Layer 3 of a small transformer language model trained on English Wikipedia (10 layers, counted from 0, width 128).
Take only the direct path to the model's output, skipping the later layers: a vector added to the residual stream pushes a token's score in proportion to its dot product with that token's output vector.

Output vectors of the tokens that the questions are about. A number n stands for (n - 500) times 0.0026.
" Turkey": 313,630,376,158,625,536,448,522,382,315,354,726,455,467,486,481,536,319,692,584,471,349,495,470,593,343,719,670,621,467,547,588,348,609,526,310,638,616,342,497,576,383,334,541,573,365,572,578,686,550,459,460,428,559,346,496,790,580,185,641,234,465,523,528,675,504,415,461,409,353,655,610,617,759,406,494,503,569,519,485,490,476,374,547,560,427,448,563,750,576,421,629,615,701,616,451,710,437,509,663,388,565,404,479,498,579,331,559,311,398,570,463,461,472,594,485,400,563,561,440,406,523,360,505,418,710,300,386
" steel": 369,533,535,474,629,558,680,508,302,660,511,343,470,408,429,379,412,544,660,640,441,510,615,461,526,495,402,544,189,466,266,663,560,483,688,324,397,447,633,674,566,308,648,501,608,513,410,389,371,519,728,413,542,386,634,658,424,589,542,333,553,617,571,365,373,450,520,251,621,528,339,330,554,622,596,656,408,557,518,252,518,596,540,642,335,478,352,461,503,423,543,728,634,488,409,444,548,376,513,578,550,330,459,118,457,481,761,441,392,604,641,754,544,536,618,383,607,246,514,570,828,576,517,478,505,514,444,431
" north": 588,543,628,301,565,305,560,375,394,532,296,305,509,540,423,316,512,668,560,368,333,535,588,664,480,600,625,497,610,532,490,450,332,647,643,495,463,501,693,765,435,304,484,285,600,434,482,385,635,848,362,491,703,355,394,540,656,584,467,640,569,485,504,354,629,447,665,456,290,563,606,411,494,486,504,535,306,357,507,422,479,350,470,549,310,492,444,604,448,337,529,442,659,361,474,434,605,406,369,363,628,647,424,367,584,717,491,323,254,498,554,637,594,442,533,562,683,455,815,415,477,550,400,577,598,698,582,462
"ctor": 478,141,549,435,507,523,764,159,434,313,332,409,783,565,480,730,799,621,813,588,321,526,532,731,534,773,557,350,552,506,334,697,517,727,518,469,441,625,611,499,160,395,656,547,641,432,568,328,597,437,707,747,339,875,290,365,752,746,489,603,487,533,552,399,785,296,402,429,352,643,113,435,309,450,457,541,614,474,685,398,402,636,488,603,527,522,465,329,663,391,529,669,172,344,112,356,198,441,439,529,297,866,413,513,234,339,397,513,708,345,620,549,205,570,764,350,672,717,291,485,588,660,430,480,516,333,508,554
"Cast": 478,666,671,236,490,625,549,384,503,493,579,441,496,432,529,387,389,355,620,485,519,361,265,234,506,467,741,706,444,555,507,337,760,663,380,346,605,686,434,286,344,518,588,454,567,526,330,637,457,508,571,345,590,579,611,402,695,884,432,305,395,528,587,324,756,462,394,679,764,882,573,517,633,22,448,558,114,152,656,409,351,529,300,560,463,710,331,619,637,568,438,553,444,343,613,470,411,564,377,480,581,374,487,678,492,767,771,657,538,340,590,639,394,160,448,664,686,398,614,547,369,477,440,520,278,561,366,596
"st": 466,397,335,520,442,495,657,643,734,353,439,562,576,389,516,342,370,489,509,351,280,391,561,498,456,665,462,355,590,412,477,506,374,831,647,415,288,481,470,169,493,452,638,661,533,634,269,580,403,416,461,617,489,405,540,637,713,265,465,600,577,476,562,731,496,537,529,735,510,548,278,398,576,727,654,428,377,610,533,359,599,731,456,415,609,614,417,431,451,807,374,588,586,262,639,540,347,620,560,818,426,771,464,498,622,522,277,164,322,577,553,425,568,623,457,308,854,603,290,497,118,569,403,714,528,103,604,449
"ou": 692,635,410,538,481,577,389,485,285,563,595,559,467,431,600,733,284,715,521,588,557,611,631,550,467,384,196,503,632,556,473,339,353,504,350,677,766,449,374,686,552,533,487,388,491,524,747,643,554,391,437,557,284,427,514,590,517,420,127,455,526,519,543,468,517,499,336,356,346,572,482,556,294,552,675,379,469,670,618,479,330,579,461,598,616,607,349,368,746,453,391,362,422,622,659,533,343,597,643,533,489,316,404,503,696,380,506,474,488,593,519,449,575,485,307,560,574,405,653,513,591,275,631,355,408,562,558,419

Each question shows what one neuron of this layer's MLP adds at an activation of 1. A number n stands for (n - 500) times 0.00085.

n112: 553,417,579,414,416,506,467,274,586,541,431,389,430,573,543,464,428,438,508,487,357,514,558,509,425,620,557,648,452,364,510,516,540,609,412,498,567,428,433,450,596,626,490,447,584,488,443,370,533,637,531,733,701,578,538,368,540,422,407,725,386,435,556,273,424,466,450,574,468,695,624,610,440,644,409,542,402,510,606,547,682,484,446,580,387,602,509,661,491,664,493,527,355,343,447,610,160,550,675,503,484,410,719,368,511,699,482,534,503,167,469,449,477,363,238,482,531,537,403,682,409,516,325,433,571,364,648,583
Pushed up most: "Cast"

n351: 523,522,494,542,549,559,483,494,412,570,493,509,501,578,532,525,454,512,524,437,459,473,505,507,499,508,538,435,461,470,500,493,568,489,469,478,461,485,484,502,494,568,486,448,494,518,547,497,472,492,547,566,472,458,512,504,504,527,466,482,501,519,485,553,491,447,502,576,489,455,536,484,529,484,522,461,488,452,499,529,505,502,484,480,495,474,579,404,520,502,491,527,457,567,497,486,463,469,511,503,510,491,506,496,403,531,524,534,480,457,488,483,492,499,490,499,503,507,555,560,501,447,502,461,473,527,483,501
Pushed down most: "st"

n523: 518,532,506,517,502,465,515,519,492,514,508,468,496,513,494,501,502,463,532,467,484,513,504,489,491,519,529,489,519,501,465,525,483,492,497,519,474,509,497,474,498,513,493,512,528,487,530,490,487,522,557,493,498,480,481,514,502,499,497,498,482,509,521,495,489,510,520,526,482,512,483,505,491,493,512,495,519,492,504,528,481,466,509,497,491,478,489,484,508,479,488,443,500,521,489,527,521,516,486,498,497,507,488,511,504,507,519,457,527,481,519,525,497,464,511,500,509,468,530,484,470,486,497,491,492,511,491,508
Pushed up most: " north"

n337: 541,614,544,550,403,571,451,429,416,554,376,525,513,685,576,511,511,435,525,530,542,559,539,477,399,510,392,491,523,599,444,475,679,372,512,500,494,614,340,447,438,505,580,510,389,450,531,520,482,470,504,515,505,430,563,397,429,461,469,532,724,468,605,500,509,445,461,533,502,456,481,539,289,621,412,420,476,636,464,504,669,621,524,563,498,504,518,488,578,535,451,310,599,619,428,453,445,328,520,546,489,576,504,407,469,561,524,515,497,514,391,543,576,476,458,469,492,575,417,509,474,402,430,506,487,624,460,451
Pushed up most: "ou"

n410: 476,505,481,567,541,513,501,493,474,494,486,477,474,483,538,496,504,540,507,492,524,454,495,481,496,487,498,503,504,511,516,476,529,497,494,485,464,497,501,500,503,497,509,475,488,495,476,497,517,481,505,491,515,499,535,499,512,496,486,509,515,488,492,504,458,524,503,508,502,483,495,508,498,478,499,486,534,502,462,494,473,509,505,513,521,513,492,463,494,517,517,520,514,509,470,530,561,485,511,485,515,491,512,490,519,491,504,516,488,508,510,461,520,495,488,513,512,527,506,505,508,476,490,506,500,516,525,487
Pushed down most: "ctor"

n946: 501,502,495,489,501,502,471,516,496,509,496,540,503,492,497,499,514,486,483,486,519,485,508,480,504,521,498,496,493,490,504,502,477,511,536,504,480,505,495,502,503,522,519,515,502,501,499,542,506,509,498,497,482,488,504,499,513,477,515,502,517,483,492,495,502,516,501,525,498,490,491,510,503,523,487,495,493,484,478,485,489,512,499,500,512,508,498,511,490,491,504,493,479,441,536,490,509,503,488,483,485,510,464,500,512,496,486,488,500,496,512,487,502,510,507,494,514,509,491,485,498,536,517,525,499,495,529,495
Pushed down most: " steel"

n275: 468,548,465,665,471,606,446,768,360,567,450,536,290,356,455,527,596,424,445,583,437,554,494,429,467,419,521,516,556,575,526,460,469,347,597,360,404,641,391,576,377,358,548,536,502,451,523,371,464,473,627,484,628,614,506,544,420,532,450,575,388,592,351,558,351,403,469,542,509,488,471,615,509,556,521,383,486,563,583,544,486,430,623,387,436,542,551,489,451,473,529,554,453,462,529,629,428,426,619,509,465,465,529,545,592,591,605,523,424,477,495,536,524,566,626,498,496,511,617,473,615,351,474,601,492,368,506,515
Pushed up most: " steel"

n730: 409,518,488,356,476,682,422,538,626,500,535,609,567,507,496,558,485,449,262,509,440,604,543,436,494,501,548,411,479,669,561,503,545,410,457,402,566,501,324,528,426,496,537,479,443,500,651,399,550,511,637,490,397,451,428,447,572,615,412,250,497,398,683,614,644,474,383,440,671,533,560,502,400,395,544,456,553,247,524,501,406,379,323,456,639,528,485,512,379,529,519,536,723,584,499,508,381,399,654,529,543,481,523,575,500,436,523,519,365,661,662,500,479,541,653,469,478,472,449,573,515,527,522,506,454,545,508,452
Which three tokens does it push up most, strongest first? "Cast", " Turkey", "ou"

n572: 481,485,525,503,505,511,534,498,519,508,517,489,483,519,487,499,484,498,464,488,501,504,468,488,486,481,485,534,513,516,503,531,495,502,518,513,496,506,523,501,480,464,472,495,502,524,541,496,530,476,499,500,504,513,479,521,516,518,534,520,501,499,510,495,492,516,493,518,520,502,472,480,481,500,494,502,491,476,509,505,510,490,473,499,525,501,456,510,502,514,503,489,496,532,470,512,497,494,489,513,482,487,506,512,493,524,501,510,504,517,511,490,504,515,479,488,478,486,494,484,505,488,510,479,488,494,498,491
Which three tokens does it push up most, strongest first? "Cast", "ctor", " steel"

n249: 496,522,462,517,519,490,498,506,501,513,499,496,486,534,522,537,485,504,459,447,529,479,481,506,508,496,486,523,539,503,494,511,475,497,465,487,495,510,531,501,488,463,504,405,446,430,533,495,485,487,534,486,515,476,536,496,495,509,506,532,479,474,483,503,486,501,511,510,537,484,507,508,514,486,510,523,506,492,480,452,517,463,499,480,516,508,486,505,496,482,499,516,532,500,523,515,515,490,502,466,502,499,517,492,500,517,458,527,518,525,507,504,487,504,498,518,488,465,494,513,471,522,479,496,533,509,483,520
Pushed up most: " north"